Layer 3 of a small transformer language model trained on English Wikipedia (10 layers, counted from 0, width 128). Numbers have three digits each and are written without spaces.
A neuron's activation on a vector x is SiLU(gate . x) times (in . x), where the dot is the dot product.
The model reads these tokens: "\n" "F" "o" "ot" "lo" "o" "se" " would" " lo" "se" " the" " All" " As" "ia" " Ta" "g" " Team" " Championship" " on" " September" " 9" "," " after" " a" " six" "-" "mon" "th" " re" "ign" "," " to"

The vector x that enters this layer's MLP at each token. A number n stands for (n - 500) times 0.0048.
0 "\n": 454356389719630530527456706537582473458432519552430299539416522422503427533428508455477478666599688667635503537431516514643310394741558608421590672447453518681401478364499504504399628460503542609556569492449339378581478368601659578396449496489606537577528449513664570616677703423214463558544530571584651604656526491393517320545375546555456325469526375640475413696428517422494334598484
1 "F": 403509277606602587574617562566461519305355573638606465599460463395496398590492519448356428429369741551527420537330551388445447291450550647503486493594595176433383587574466537418462614600585605629487392536373365424639596551480604506691492445501511370653395458624539363488655621522364561604438456352448658656522532467368525331559412633796606376428516513604559664545533856339366435594669
2 "o": 609463590472649646445575562577573394354472583555495492418502458531590475492463437319333386443495569523500495338396507214493411350617659560447647500437523210463327498537742500426582476467578266618523250518538462396546386459529453644480454517354559498545372414706664154545595563445633495500555336541482705603700337615433602380528517488698629600282376655574529530477522603505404574601704
3 "ot": 692445296462615407739228428669457513344381681512594319375565402413422517541470290455460499196460578501613589473550444462605325535560508435396496368464511533388484499682500500426482554479553243643592411301489486635605221542541416557408667438490586419506367716534500640471524342712472595514555459573685569640600371469412604388618595418633569372374498483549571687696592543371509444626659
4 "lo": 697418609602734859608564500541347455325502287386412467475522458672499391520310411497530506509624375549584528533558512599647340647554788545371452518673389581717445589603579399391479534367457547510389259286280477737624505477504669629542370451375428534442439588430734441541484584502420482513363527567587540486461558404609581440638603367642446513423598495502651749658445664398598523643584
5 "o": 677402456687717613627595485553413487374430363406557448340377281507494572440501415572456364418635460378513466523585419507600430504703605488420543559425403520478459492650640463558403545372445435484388089533530514613652219372440495640494479462310497512505321652381769280518422418428434400571643389511445629680587522395597584515640714539748551475466651591557536594561501652410367483765710
6 "se": 685418516790735388607660494615432433518386400371528431372525307403441500459479623619553417210470559332410495627529255507536337469538450520525462445536506529567449523698659579472510527444464528648325548564353502638606315338521636591598502575378504551426390537419817551554526380627366489583607512573502657520544618435628548571703621532618662519458462533562585641518632568312747366625622
7 " would": 524501392624316427639381510560684495242417541611289363371632484332605498503327319544505596535442443461501641349478531519589422393617669633287537772457465480661453608588444402441492493391433765544455471350499471568664522560601657522390394331484540552505377565583721562421540596660443455701520399557491617569384408377614465215626498601563537397448508576617667460524364414411598422632611
8 " lo": 722275623636378749460650549327423581359588415508455267499466563438373462615383355501520526440637687548517519482456523611635358432633763541342407603698452526635426488607478375375601414393476616489479323265335446642632581483516515430531512471402464558541355495502652356555644651694529374549439463667537648712408538463491552272654399419735486550460513457584786535408548638501613402575633
9 "se": 671344611666563359532531586578544510349446620443474286436533332236430495469464474489384580238672599412380476529575332560521323562568524540484496475706476607616481535673546517379462540402511500740414494432495425746585241420509759501545473545426560656427340444446632539369543432543403481602656661602516562644477570530647623615651566510810714434500511451524612606288650536418638430649504
10 " the": 641470477633428524527453688528527494369422407526490280449388513387541537451449431437411408584547573488556389454422375445642172474588480532476488655535468461783439626616517567507479796464493781632539391434578506564589437508567631417496399230507556576511335549707635443569608571565257486513693465515581615649458537472625645380588493403564579400537545392534616520593495650433582454534613
11 " All": 340256602546682573372503505529439632445286455455405491552370503446400615657488414489329505346417662507471416643446456420539276396650503438439524605653449365646353592572514412478404565503341707522400540406332503398619510514554511464496510351449575524601366442495641439608586659735408581661625554692693559728391557531611613436695384446548501302452481531578693542360495385358547414639754
12 " As": 400474559485621640455479549493445243325401367525493507430399494441639597531447362465468389304398529663519408524491521499654324411564649467507474558738472344786465452433455489449450602317436570528346454483524343415655461627738635516490687376496591476513254354463586490449517624608465623663528334629728532764489406458508576355662665490591560393452275496392541655443423334384479341461745
13 "ia": 616469304481498764562411452536472330497512451547685532552475591413550520610527411503694450373381392589536468563507531509641433411594573542387680528625484502635520428500488661570251532449560509559481407445387419527716393542287541532515353450436454328669617611324533479589454538673386544508559510629455629707671631455699671334849674496568562503432401391472463352418549288415645331676601
14 " Ta": 601373505559635634528503431620451479339442455608604492326470485440640597508439487562416453444524632636568444442524535499532420346682693562430430600651576345748394654462522395641532781400471699559327273410531437528614536585395666463509571539456493392661361499522623588675430672657544569633738261526599476852377416554654611311657571577673577481433420545466542510502430434360529384652722
15 "g": 523462436422794540588621605471531467321507401741709528466575403396407692636480397457548496472437577454577516544631514510388518444444564406554641529557610602600427662509611631497602750479530499609564367560502440652703314416453325731402513384463551528686403492723523628504695519481524582554535363584648666451455475447402590502772694478705560530510598778514554744415418549551567389532486
16 " Team": 430515522478610457526563482586297399360378470531458517381472329372629513570331381636376331497418569647625409540461616361426313384677509437434428639587321500608501550576419415514490520403515682532342384500457483609693322548473625604521485324377445438584157548536729443435675507564376778567510411608600582594385498392657587367742523509505461437274499571523447612471363508456607616552589
17 " Championship": 414404485470305565606494517619356469450469444494522354415523417372508585637451423600416287347503563562636474518465565438565430464563600594421364614551277596704472619588425505574436491449521644585220450349501494583667397576530670506423429370496455386622222609466654445532587376625407701552508313651676670658357641502607634319740473564556446338299379492602567649494467562420602516486683
18 " on": 436453352524573552453546655433510603306523479439456185431544379291461542496490414510387464493381388335505498542377606388529487450667507563457680591639393523629467712421439380575551614356496696516242635500410443306648299392604659500455558491470581411523359472566570365581548461682357401584523259591510486712552459381439661397654434465600527469427402427412656503463604434438533402752808
19 " September": 488390453611649467559412596527532578413334531495420407415523451340571327527516397222395416458404580400629442546592454368534560396383448473447509650653324601452309597363640527388438591484591558606431528415461591437726589465572446410467636405409597503524421654509736318586611547672419694440536487790498571658385608392557490371589337377761689455363513500331594626464614592404493526714718
20 " 9": 465386511561536466492554631594392702457192341522536535353584446436362349456498431479552480361371696561572399528539470331521471497708641657392628648600597618544436651436478457336370618452371508625361361501483508463651567571438536486348407512526582400479441671458584227531519484484350576468611249761536497864537612447482604410599477360770509450415533532461701684503506566368478470436680
21 ",": 538479527532597462529446680416411530546406536462356347512621464359576487569483512393467621381306681459530504385661414434709451321516517663372589659598524492437450450435490477276550614285511613467422345548531532529589576435483782543442388372419650608484498505379561222620644452614391512455621454591628567578517637443521704465615580639588577405285687637368592577565410747394629541506698
22 " after": 316511415457583463504413597444462595326479586577458403461634498364432469287230491392474477352493483449521573590511646572570364377526669705539577652488348425473294563446468566361548696409571688517390374459351331403632383492534617402454426392437653596332303442569606228476712481540349431560484321624650562462478405431465588320596458532636380411498465585480499482497610526485561337608703
23 " a": 578407370547643485525496612619494596461517553568556440548587462503623421359428450503483465513557630576568427449603584559708236425529505554521488706371513381567441673485469404314539678445492679777500340343325348395496353457477605348416459331603522565428386458569684236454542627640355511556649252495434541675513462487672695424513638251518682398470479416600538439364532548411527621692616
24 " six": 456333242418568467555579673626527688533393395603528447403596365525401535461480357522450512407446612512519488542387548370579406496610653539444476557572566517746420527530374434394478547522475499793294388510401437388553525514566480278296408358601622520531419282656593392459540493542385432541673301607573514674416617577497621417625309445659508397527489697629639692432634662522618224443751
25 "-": 545362521458603552519700523555488566251382374449532513332426315495417475610266331265494503456311650595625495388597478542526394336593487560576543401515488506545408641602328616375498540466599536637512419525492504389530496526495579569508659532518530406586369275657652438331575421658439396406455360506439498973485570435598676267687565454670703537478409610367653661566596598323608531506635
26 "mon": 346315457613667542497735497696559533429361457370631300540319531393401391600552559490580447505489599417518538404669483595622610452596586535442552481477479379533418444504439423447539453269366328542410506497321396532634375499533692461497762314479413518397657502653601464447505712699492279582395398566526471580631420478433591502605331253508502380335392650663576861579588400416624394455437
27 "th": 423412448580605567396680538535410458468319705509482513399161388495625447611520633313328527420525637360675407420670446542769466608582639543359473565682370469588617575676582584438383393336450541491497449518212488502506373611524709659528482450491512499353331553654552434503490631455485431403550583586530628536595635402529553550655356309663406307536254592466525674653539431293423487583575
28 " re": 622412680618430334474631595492385489550398526605481331428415571523473417598350392567475432270422708493508364546517552405671445360845423502491445520585336461625395596439377480382441532520405623653454213427380289397627492603511624513548387465550518354629440484604593317404533482595368378531428323455473636524296347407223492472695668439480649420394453482435520623410529519427645400520681
29 "ign": 411564556635549672663482553622717630598429630344641575454522397468517375682594493500302368278374619425439518599445473311695412485593656436406511474516364556509307494398407509471443604428370608559328511470354414630814422597377633478625513577362486470373265437638614409649456378422420460485453428677534692715477507461430577333584344418585546331355406560604436433386405542534646553605430
30 ",": 553410441568562563551396721401486526514387497542392365498513434456607608429464540447559585381399563547548551395504539458696362257523548619403590681641492405462368443359373327362495598444557640556491480417419502541630521366596869461466331379431645629512441364488632358638603483619363523493632356623619602544506520409466670415648649605555364312308565601377480499572477644403647376552605
31 " to": 432523428662480418536610545603432511378539534595408409530504456393581450484254454426420621499395642299527546474477672569616422451628647732356627607576444408542635681464433423319536628328525638514478600369437601520633427535498602531396430388454489533467262372734598422385610583659412364710455391518557522494543341268522591206649497541558394388526457499554719355452594487360568331683672

Each question shows the input weights of one neuron of the MLP. A number n stands for (n - 500) times 0.003.

n56 gate: 515479517520502498530487482428618602474485444383483388438453407622453526524511589604540524364506528478483406292481537451314421435570375451489652539485602358607402405426388498476504517470473515517513498451463559600430601531464463487468587622493460498489459653475481542351451491452427552386359498463560524548576558520536451423617447477535541606526613496375447475472564395567607487525409
n56 in: 677578552478523517488486445450625646505550467366281455401564361549382553467464693448624521543422566533565459322512481462263539565606610564555566471519547517415536383363453531510436576521560507444526475491417523615517521553486665404426446527563439602441427524449568507453619454449581467460502500408586451611476458541437579431632502523402659412464460461419552557654665521498444530451523
On which two tokens does it fire most, strongest first? 25 "-", 20 " 9"

n273 gate: 479548637733582334328406608571416491460651472578750556596298266764503434519444577647619531521282515313409557485484456457423515459446491540358370619376488484342569589384503563494317401610359624506639364580750463393481388567515534645481441670459552639463565484567497436472478615421517531369576567500516680418531373423594435459351555473494554606547377636556481446392577626339418656445340
n273 in: 388524531331464624590391533299535419574374568637331379542550554349442631491432375558591401598439531605494500390630656457466527553462460460375392522408625427395569518522445391394426611324536524295515565408362460378399704560472413315534414526304518451408398432491426412552571611403339516524726470500407564582415572385500619451540552431755453693590549616615451673442337610635400780339433
On which three tokens does it fire most, strongest first? 2 "o", 9 "se", 26 "mon"

n41 gate: 503694579543347358315571655434320510555448408589389451383352834568640553408437529416390562538604474625545613597572348399322490573689470333596461727565461513528433458391690500454454451481713427584614469360433445473420319420526559639477298669668539477533480549510389419497569483539298322320470600614306456420507373481481704654573448634596590361608396547655503649334637472408384497477357
n41 in: 485551472472579577528482566452510528605466681491562534506590423519320472653519367589595425395509605513533332380500554571697230434468560618358419328584543580612418332506460221616525537494506594546404547494714531402563528602565594614522277561324426596506702428372590399444319353500387522531516610367500355649604312601482403506400555315309475384537491706628509350463633512555686525589565
On which two tokens does it fire most, strongest first? 28 " re", 9 "se"

n266 gate: 705513446434474344429487489544539560705546478511621429442372377320381525413579548406417562492468532429329530481343514422473500511407478465451573361654471381423442444259524418533497673551560418567589528301471564569547516500441451434481573606461372395559557576460419564362454519489592530713527623307353494718618479578487314538494508434426481497571524665443532466460551547480638332575548
n266 in: 304415613517385442653640601527517463405433497520497534440407512558657514283401417386500556435589433774470463622480335374439637258434514534597508463466475586262391481392478330483430556470361612375458412497397605520428489483422415474370508445615420581494469593665617464497559457497491472624520528411605680334491555621467690608362319577610591559466536454401567519494539519529409445422489
It fires most on token 1 "F"

n81 gate: 690525546533516382699372631406629583408542576467523523557500500561503609690500286403471412418328451563401410429392507487562538540443477703560438543614519567309680403440561602616664395497700455529757350451713503583453332379395536317477621439392571572415418566484324468441644497506284526420460506610342517407533407729535449744566708311493720295490725610500474373402415468589449616494484
n81 in: 553441511351521726464560640442697583700596410467593302645338478716607464407561539543401318572511561741486694355590551532571406260435547349533317421500387526656529641446380301475453443500389427610681486454670436449555414577379619402633343252636161454536611227581496355393636526293534626581264521610605448478791353445710455551527415612431362431320439412370432548486596420586377532553472
It fires most on token 23 " a"

n260 gate: 406550685484307431651516581433553365592462516519605545577753438503516593609320481598541427463630554266605588427564548392525435416513471325332580705484386435402549472593472436568538446531389528598544515782531739238438561353510439348468529206431302490417764442456465701579733484441510413616429478507538543468397407390444427389452585512561688535593522627522379543370544352500553516491371
n260 in: 595500345451311407555639541392500493352526555620561532516439676550372454290575193341332625395577365484569638513581432414669503428677536529572568539465459493435523614334595750337387503567609582443609620529428484771516513523683604526413551623232437433641526642557529503712303457427449594794575478441445543510379588630623399454466609481558575552494506464383497422532497637530367360363510
It fires most on token 7 " would"

n253 gate: 436487536493636477477373438509544382393526477539335507550549399696558589435628542548529597541529665441620271423705622464558449642474559454510454467306510443576619510421397674520500441497661532564665441587509311546450229487526304467392341547460385594228542444513523830620438563497476533529375692619588262477503522494516483662497332586510266280376364613624419374642636676618411558404545
n253 in: 528444410594388694542422635702427600338465516465675368392298276573541410606603525532453659531522557295478565449388455563667463383464316490604526494347484471334477337548519603552443526311491295513538442316574368290393532448522291464532560358507516662452640211531516491465481457484384529506406481575362437692591301583650480377490535354490529542506665445584595336583630253576497468415449
On which token does it fire most, and how strongly? 0 "\n", at about 2.4

n134 gate: 422564688604536512342394584538432500460619586483568603593429705494466468634406475424553665549635372234627483297383578574669508445347489551465514285574421558548633450457607623391625480497461450489653451378486646607404474515491385509591313497631382594639389394570542517443355471408506640676517424471437609413385414388564479454567554514417483575549387367463486500387480541500433483663413
n134 in: 365548647625483533506336364525397630544544412699462406290418600415591618344692625584604518469497430565523473509729559413520463408482394594610532459547616404599333312370514349411547591538523443608468631608389564604434397362623391393438596573539384459447377435420631419319570530652494515604336486503462606467307631362480338354403529540583497586574430461459591520415564449579483352558442
On which token does it fire most, and how strongly? 31 " to", at about 3.9

n292 gate: 579476627447347732419415536559446612525598401388402410485413347836653248645348555479275583450665371441638547503515478500576461581378531494397556550414396626464538521568555516575451639530515461476570430537551546584434679652657416416481196395310515512656377435395479582383500424627720643412484640475432516481513554683566628535464500494593441404447500390466389700448494476599630470540530
n292 in: 488494762516549438697371470518539436528766607662525218503349461376534519424532416276367459515528378459665532375560389491475568401657487453468443452607491523507628556529506490233453579497527601466419344591561519586583292613607383490390372565403404409494619412432509543629591403559413639441567643722703467484676512732377520358238537475525513437456550436519478500469569448726664407519484
On which three tokens does it fire most, strongest first? 17 " Championship", 8 " lo", 10 " the"

n20 gate: 446568322459540512397440660461612479691381658277344482587506395612488612424597598345463311422477523684367372333564367572428509417444588657541573427546575461448361540623428307432453381394531565454494456538291480465364468497581500568538439524422480459349503646477312480578631548509348641440503646420620542355562540584531594549603480713515465673459439539550329520616494359551411466454526
n20 in: 383550680637422603523528436402533532513503580484557519608355583457535536574258433329386574549427513323559575382436565510506541402735429346480426616510468487582288453425680697620506600671646431691643552557379557402654658569289422542452574726464604701462234542309554481311587322569568325431581712415461490507598331574591517391572608362558542506526471569481692497551641463500579462611475
On which two tokens does it fire most, strongest first? 27 "th", 2 "o"

n174 gate: 329378571409506314490484517719737328288526419591497477373655327433631533323720599232735587528573542455472730494532500644436535405562468487379394672333478306251562345559643468559542410541512478513487552519428440608434423484388571350632452500586449420583513490500189398442419431746397571437497437474652427539444428592554460624452522516338618532587593579584442413516526422637528608548446
n174 in: 585450670516581470639484625356487503459497506403560494503442668394567442647445503601368532392576599548562376506510461201630541610571481446630455539589405320805435616287465526578583599311481394389519403595550506717425420451618542610215519616349462596513289693487500566363462487444629584374708566438191427344445438479462377410507582431342519481651465379494506410659379497563604336462509
It fires most on token 1 "F"

n225 gate: 613596239651297196415567461414404513568398565353432475452435346623580563531506561497656485491491627369352506500562365660488648648532625376591537466695521681336497469597524378626463730390497624469494550472289479516525372347546422550534596516468619624512429522430457368478419573308530591497368515563394699538560482485430374705311475391513468528354454598581590332500540407532579384344521
n225 in: 568401556296442425477497510446558403362411566356523517564527486538684613507493657546555418535389625447593668628457530490601410708463560563128596480520448470549577471450464447584642338640474391467543456609430549657335427629490693473586704377534604526444441540335520689319394296652384450419547669513357548624611561446422345410507356574367339463328356527779721637490737541356503363405533
On which two tokens does it fire most, strongest first? 27 "th", 6 "se"

n3 gate: 488442626379456571440400632300395412464562581394556362356422361646449358569572462739476631437574571485555457441371509512468497555461536494464536527426651469487758579470515539497667428365425407704574469328636474439530398534533563552602509478426474679452527614503506582545371374685538503685536512427452500591458421549482556331376586579359345777551568737506461506316393437540430361347642
n3 in: 367437414407545471599602545550475612334463432503625460530411548574531522488559506485464448462710521420533390537383600537485521541366388549491491407629625550438422697435579766494552531527387668598469544506431373516491333513620515647549583554595327718362402312356482458500786225376235581600594397500534449553525455579614756543375399569612691469404531403370577476374491619580669536464418
On which two tokens does it fire most, strongest first? 12 " As", 9 "se"

n254 gate: 579612542447555413624603463490583440681441381610528387568518583507427394416479531562597601490472486437364396431644652417517486368511574430468265454549479711381461583532479433298441567338626418441681563354351469507546346468751563642718608522608576535458587345459420441661423414531392285301617569361334377272571537430664347329283531449638322623511754447644312267155549277518363407559538
n254 in: 504444363458597480565414508299283473511622519435508450662607492631382866626481719357575603526440466500585648572351469807455645639461538557639553492595440328565578523488226819392519515357319459594371427549507504481449489449447508515393219622351380629534321412560583417424321688691488412429423526730822488481597533511578345604704406641285376219687352364385515459625348714401657643350655
It fires most on token 31 " to"

n252 gate: 687460579503377440571239515668591465407378638426439426486406527546337609559621616500500538458358558356580500514576536503621511497414571611684397388558488524636527483503448367565395286598506503459526550424392624450467591404500453399515421664380488427375506388572456512646629656468366565468518676560332576652637414598514570561497358500317423547709692506606509449517468302409431601667520
n252 in: 506553494691485500445497727468516613606424424356464531427570494585400334512439539554491497620572500582559472551409475536440473518491500433435631524527695575387426578426572537709467491255294594292370526364444515309528476472470353728296500447590443494579582424586415548421421434577403381542546437376448459398518657541527617540510626393472463589366355466619542353337509301251363566464821
On which token does it fire most, and how strongly? 11 " All", at about 4

n123 gate: 478486517480564306520411575486583638571483543448503434428500300544526500571440492486691378492633480569417756460380569667559497555590431537538312425534748628515593466301528497763531506567517528492557601404417522350567351377585623532540375733348570565562688520461449525543557477466609540469329548427635583506448331410483494621369443600603402356446509619445591500403420412476455607410511
n123 in: 628709587481576407327540438375523509509528509579512603596459641474370566263497552466251572386191472459455354408662519401451573563566456565538537729575367459441342570547442359308491519377524573580642417478521595544398584634500497427409506465778249547571317525497497417512500334613411525213472488618328516386491606566579513362610620515481509387528596497506500575584429488458448408604685
On which token does it fire most, and how strongly? 30 ",", at about 1.3

n95 gate: 563591500492550425438518449521316353548481492383457397560435411592438497535584537407542591420548572403393643537462271422455550470462552403606349649454415431415448529467434511778473409638479461497457387500466476478464451514371392604411508442533619540554419473497626582245559447471491424524590590387430506547530652678697626467500364487408404400330583530614674503446468445503574410320575
n95 in: 432583434492607472464387573537429759398486478414182591481439347572585464599503443574457527497579481555441615579613383464437476506478564596335335650511435444567657519475514558464657456562636513596560524623305519467379577562489647441500404494333419604442360539621651603519508534465450483514651465449539389475346425616363491420532306484472606467464495385625423625456371521391427508562375
On which token does it fire most, and how strongly? 11 " All", at about 4.3

n213 gate: 626771489471353403535771377552612673540474451393520345594394559544636359466646551435551628522294352554605605534568558358573542428459414326529600420432472477485561436465539509411659474514420567347571473611506522714474569439497382514429596497541449526316509423444474500634594588522455586542433573453385603648410592437377607269485540428523462540563571619554670478531358536550422576525492
n213 in: 491506524332414509674459446405635320470398588369440479474297656509349338433686440431589654468449431634506642455364534410620512697497469473353403390467488500430485408457592412500548624643544571437383595497617566472509412407349387457400419259537506624648425342666419461554561525488420640648583512531628503602518441506396396306539515503463611634321560645460569520587446453550135482503431
It fires most on token 6 "se"

n178 gate: 540696614660247642497645550699632643510346618554670662416348399497614463429574313380437507574560413578526318470312558553520710596466286419514352436617600514714421550592503388752386594636568575477467718473604457295534379431520669309584406423500411597436617655480457643587449362497310409606589646603622417702394565674312619566425433467449428486443473408585557568540533390535371377527550
n178 in: 522344423437504609375475504441636419139394423670424562511383496451565633368331547511504340412500609548255440424584518627366539396563515697604463460620688605485441662607651264552405474388652361710500594558376475526381434343540434444500485349238525533569464375471551568281588538253411371281489450500471689348596486556650663562317514561820563651419496303485726274460726549568471731262424
On which token does it fire most, and how strongly? 10 " the", at about 4.3

n100 gate: 338476444399740394645814428628648638429677591431525616425447458468531475653381580454469248683602391475424519608562573488398640361623406643421637425693518481559446387384442412550553519469325545593392375447621647519532325423488400497400488461423494615447460497552525451593478404387686578524402598446422548443519555485415575685374435436396373572469577408375419515525658524581225654423574
n100 in: 402652587588458723483598426589497608407560427443520282371597644497294349587490507576533537449487404430665704444563591497737539514412688537571507409480513619341602513544579420500547610349380639249454611490458864365534427469610346720450543534466451447553487507327430454586550298555419624709483592575735603564490584475392514346600507471685473487306536375520387365265401616379516513286533
On which token does it fire most, and how strongly? 5 "o", at about 2.9

n274 gate: 538506398514518431578432515471553453636368602473615617573435259492524406478353464490496508576502583496468566639502496510484540368556516555523467547492583533435473538597504535477571640544447581484672533581526460531496492535435437512512455348510556502536494433540518652362565492466455420576535488469484578372613470453420460515493518528529558547547425635469480443464466433574456474438478
n274 in: 545404537565480486677428554522510533514470340663557451529509576546500558542377564495514611520523440384525429553542565484543529467460491468561456512454626715478514557400441577633366507548619437461502315596576377470547479538408370425600534464455402528640442493509431455553620533498473498360413611495539440519453484531428721422414500597567430465625557545498633531472489576581482322500402
On which token does it fire most, and how strongly? 15 "g", at about 10

n307 gate: 714546426283274479409382405603510568283310513537370480581490645573450480470497706596655383510497497463520514507591541617510621442452375681503527625393553267308565638250431341408530567536601582507453478420558186374565611188563456629540493503404391637517707594615437507477503683411739618395459731534500528350646572445490650427575517598524371486634344497564634668497393545545612576394556
n307 in: 683506503474616646445387554580573448362462397370647513577629526713458338764532475478576548355545526490556484637352357561649606402370591500666561561612389704425451427532430574523683519547649681401459286577662437549582616441474516389329462527612342708548289684569318500503622467626456568582396538467674460461633428497465533597353541428687484603600519448461484633474743543510528636649675
On which token does it fire most, and how strongly? 1 "F", at about 1.8

n291 gate: 470645609655569448524580550633556610470605558209520456353531563380490329602807671443724503634429432520447559315469455446453626355572339212345381524530530691583597453521396493503758374390477543315382645723424443335379568451432657386398483567444376497402669578550530527598629343490532421620462640621633602341545507555719454628565597404452565432299537376449368382635409529627497590574376
n291 in: 650454527479357588634370378676645665554551551528514462641493493419680555418418372551530541418807751493497451712473586419251656459296630405421636483656561343547476470538547342414374565399398649584564406574289379390601510430531497490565497606751617439483615521420723419568391490543438572477269577722473384292352576718400475490656379457575376689418294704387490444439473516521543587409550
On which token does it fire most, and how strongly? 29 "ign", at about 2.4

n108 gate: 448521429578455363587436594630679394423300389444503379402336666632727478559571573411549522595365463537401519531438537601354389613556382475635698556617647664686465600431476435547565500600554512430368518515587609356478584392565314224506322452491503598589645413624445296331478516461418453330547561409401490516616515583751673544362476467540503621605571575627626491574528578359567537576375
n108 in: 503546707561342516654360664442559433604386395439563545374312500487269548618669380387541506711601478487463461623490362516447326487487375459461716526547494458480471469660459522429325811319605475450156409576679422461471430533551279365551585421536394617310443430590522503453599526438500612528584419254395434484436658631478348509514513580378597554538390510558544555633538445454484585394582
It fires most on token 10 " the"

n310 gate: 516573497580506463367484476491469709425516520676556391573615357397412580543440438523562480392392431417327497428556440578461494380256623513573474377431682625462410383390743523480661316474414292722774553533640341573648648396497417707569507527635613513408585464465552471520520578732479497364750662691642629584633455554548346618489562631603430527652608406404520405523592500671523679364318
n310 in: 514231568403521320590591575551375705422479575583433461366507592555422529553589525704605411483669504636497609409518633383430580673298235518547678511518672733730598430554461600561500543360410704359415331617521279666489422358518504439586557588427654794380525525681380609355407368416311658465587367489421419645724573449222459507591630666514359493368334475539546459344613428445678595605623
It fires most on token 9 "se"

n112 gate: 396362536616560618427426471449546497425511399554528646497637428451469511503551616467500617497589419430378568483539353320566546645540477520588419570411671626603602585630228435540612511503427546378445516456313602568639548368489463534486508480348621489397472500475497426255422589399634517533528396571472546704483546420456288571312287470421605610542705446438539489581436446587492525368481
n112 in: 601227553452519549511664579484702483581342612565447651384609394494603455478643475597393380658724428536524409475522537517517677574421537612542475407633583586574523547632481517452475436613500489547337553409349409381494461494542466384486583463594409672453419592492517481486589532484346480536373409386511388670466538561429465592458506378478616413436769622478461441494408395616330544473461
It fires most on token 20 " 9"

n210 gate: 405445523743591613611477307452534601464752560322626711371620479382672560537724530322569417692398424587539632582337598596618571551686466364611297433477381371570503647423559242534583500461532468365493481579445559402581753323420359493513487717585516709444434483500457585523573637389358507435534457449617490446514484596406327563518414503534510413470447686376649551609699413483614385546224
n210 in: 494261573451539262589440522552560647333403664641349515565396394513639528503418497527569509445479545390580683524424439684392541281623463539457570472418479550632617458298596479614436330551485400509455500515491551531435506687325381460409421503466533536527409454444757326576546222304477497354337533491650312401691358593539639520377509438583463469421461534668461474539403494443479614488611
On which two tokens does it fire most, strongest first? 0 "\n", 12 " As"

n149 gate: 436413503238533471528431470462386258506550571617595540557582512482517574506370709625561371524405528551497575617520355520400396374497500424648531313570467411738434431599550540429545506439546514542651395405612514554457441359396455460438450509503420570511427331530206359424483546561476389345520553506540360494449478705461298540413436615483486534427508331469525462590480554497450594264503
n149 in: 694597443529441636604419455566823434321520583483577468517426574491466411477615424534562477588743477345597413404406538523475673494538650371538411572463545553485680458500410465636494486458555558559577481580425492370643574582645425471440426402509745326611460534556503537409343491444509451472323503468379485541558453421380586406604610592440425546609446587434708481537543401533534444776565
It fires most on token 21 ","

n258 gate: 470664494394326589240608422500449457576421540376549475536651336465573556540509691424367417400591729451530672406291500302482440503382457485503555454466409503448275334506379738484632739621533416515503503531551491416369386594463593578580567357585621561506393660326564340417549528458477546416447748262448544428553378550434497471477500554349606432549348481565369553411491417446569442379491
n258 in: 454416437584636541560611500557565624354497786520437473404457589369474470410617622510418540746533573460616429618606695622392646456348493620554330600477523476384328487711310490554470586215339455484470532470545654412510400364556477423470566418459549695774470720597619513487493531409737560559601556222400274520604400656445652362500326458343611587450530473450407561490493397424363346579645
On which two tokens does it fire most, strongest first? 1 "F", 2 "o"

n243 gate: 465472408468396496386389347585713507560687596350405528514294664456444790546315363553671638486289320479455291318500633535346562424309604344565433411662563565474475688464594539371518539507373355602433497648411573522471511500429258378337444581653580486489468386542433378405472627483285628229647685493496573403414276405614559453398584424446266568433419280293338456627609421518597724521675
n243 in: 443484629473467490483334318335367603564281378445436309592374465634436524592497446527557375142544557592503628430490747449410321586417442629576578428409490555662590483370483408603595534473490599339574597513231527314503337694453507428442463535597460449473578412507412570720588375477417613374180453434473546490493223646576507567493789384640617456248540566510527582574588647380463550400523
On which token does it fire most, and how strongly? 7 " would", at about 0.49

n62 gate: 444549482410340343572547610474596551455494578380497356405401371543367416652341680435377444489559366246616479476551636556694503666491521637485515632565582424380642441509462464569479497629662430438467474322682359563479515341503464585473482537433438512518444599328432553503566494325332674579615629391476438418400514580503503438440662503656718455575562594419438696559429382376319385524518
n62 in: 446383546566662705434513531509439329438503360563328539553595497561458553402405597413474718553500555552538553410350510587220478669470838422596533303474429620621500548510439585652633256404573548435355534400528510450457376623494575507402468369700458516442464539745536433503513410577594405494434673440431638520612706675685341503733642611523536566477536692500581462461490648706711619410490
It fires most on token 9 "se"

n42 gate: 473444393281661582297536497512563614451445460420388488697650387630518491494558491560410463573461433543500438533546367297361387491673577463463561552384506541400407518420527488478585473689464663566609506454382584583400274606564411512399315361494491445427375295315485795412503299270584565632407371428429352534515363442428471532451609446509457540720603612577467361570427471437605470605434
n42 in: 312470599525416612481588581370500640451318581431598509533395647519589453265500619408570463438687531401440532405398641405463449547638447389346519397586662576340387515397500394575531543473503305543574435724509558497276556437512531622466506430649433383482552646334694634297531446545585428539309485544615494579531473352579500407602335524612613512559445698727540670580491587230464500433537
It fires most on token 24 " six"

n33 gate: 362639702437535460319557459353831477494549386507607366601507295554643595572431481510593578469600422444601340497454437500452618517358441568593399349279432320548381324665596579434360621407589484574539559471487545388477438293435487318490305446483497623412383385669494500688546426545739539474520612413697372424483579609417378552503674579382354290536426344474500595578743604337551574535410
n33 in: 390483504447469569390483640601485588423640468656618384500381529576612450346239479531459591520497531556715232406426656444448445671543440402329444366343649529526432369539448595465307777614221613580420373392463621315407479550413324397602510504694386552427392532288371369528367457661392207476344538471429344611507527383582409701545656592387496429570218554504545514538364287649297396510448
On which token does it fire most, and how strongly? 21 ",", at about 1.1

n128 gate: 327503539565429661351497512548604480414461411396472349522497491428586508575351365624505444672627444469462517425400525572384565333542641333305408522550492440329517591579555379331531386473486448483525410525514412424472531469497604353416522526554346575433606478694320560511500669519550514536477514329351514517421557479492604497753486497258480548637528509385467276544361398532451627483503
n128 in: 514555389368555491529453634354344437582551548489531585601386523476257563491318455461578568451525542486500535562545626345522414745221583579509435503644657538644696511354436466580477588332437561435458503480437514638517509422398500414347367377297444412418506389350528453542384392436494651467506606607674474566494481598547347335409556602620552503543576411509410549590458599394575433508494
It fires most on token 8 " lo"

n211 gate: 157262340483328426421452428344510424520516467362442503308624429439481441667592678548445438547784415510437424471438497636487548579586523308622444385546558507631374301474616500652578454584589452481267606435693455421626677493484349483497558517463516390442630362506305288520719547526531444465483465264549446347378538512583425475399361510533606345615419699572445557718503405500433407490510
n211 in: 526519474484665463490424377441527421461167510635536520629425520429494349477500471574481425444468523738459503346536786464609567675530720325421477523497658566665444452441471477306610477375509408494306757603428801260536676500565526556510393604647458665306639657681481532646559597548725516427421551447549487315586468556557358534576561560435454372464555573490500582688487566422449619385529
On which token does it fire most, and how strongly? 26 "mon", at about 2.3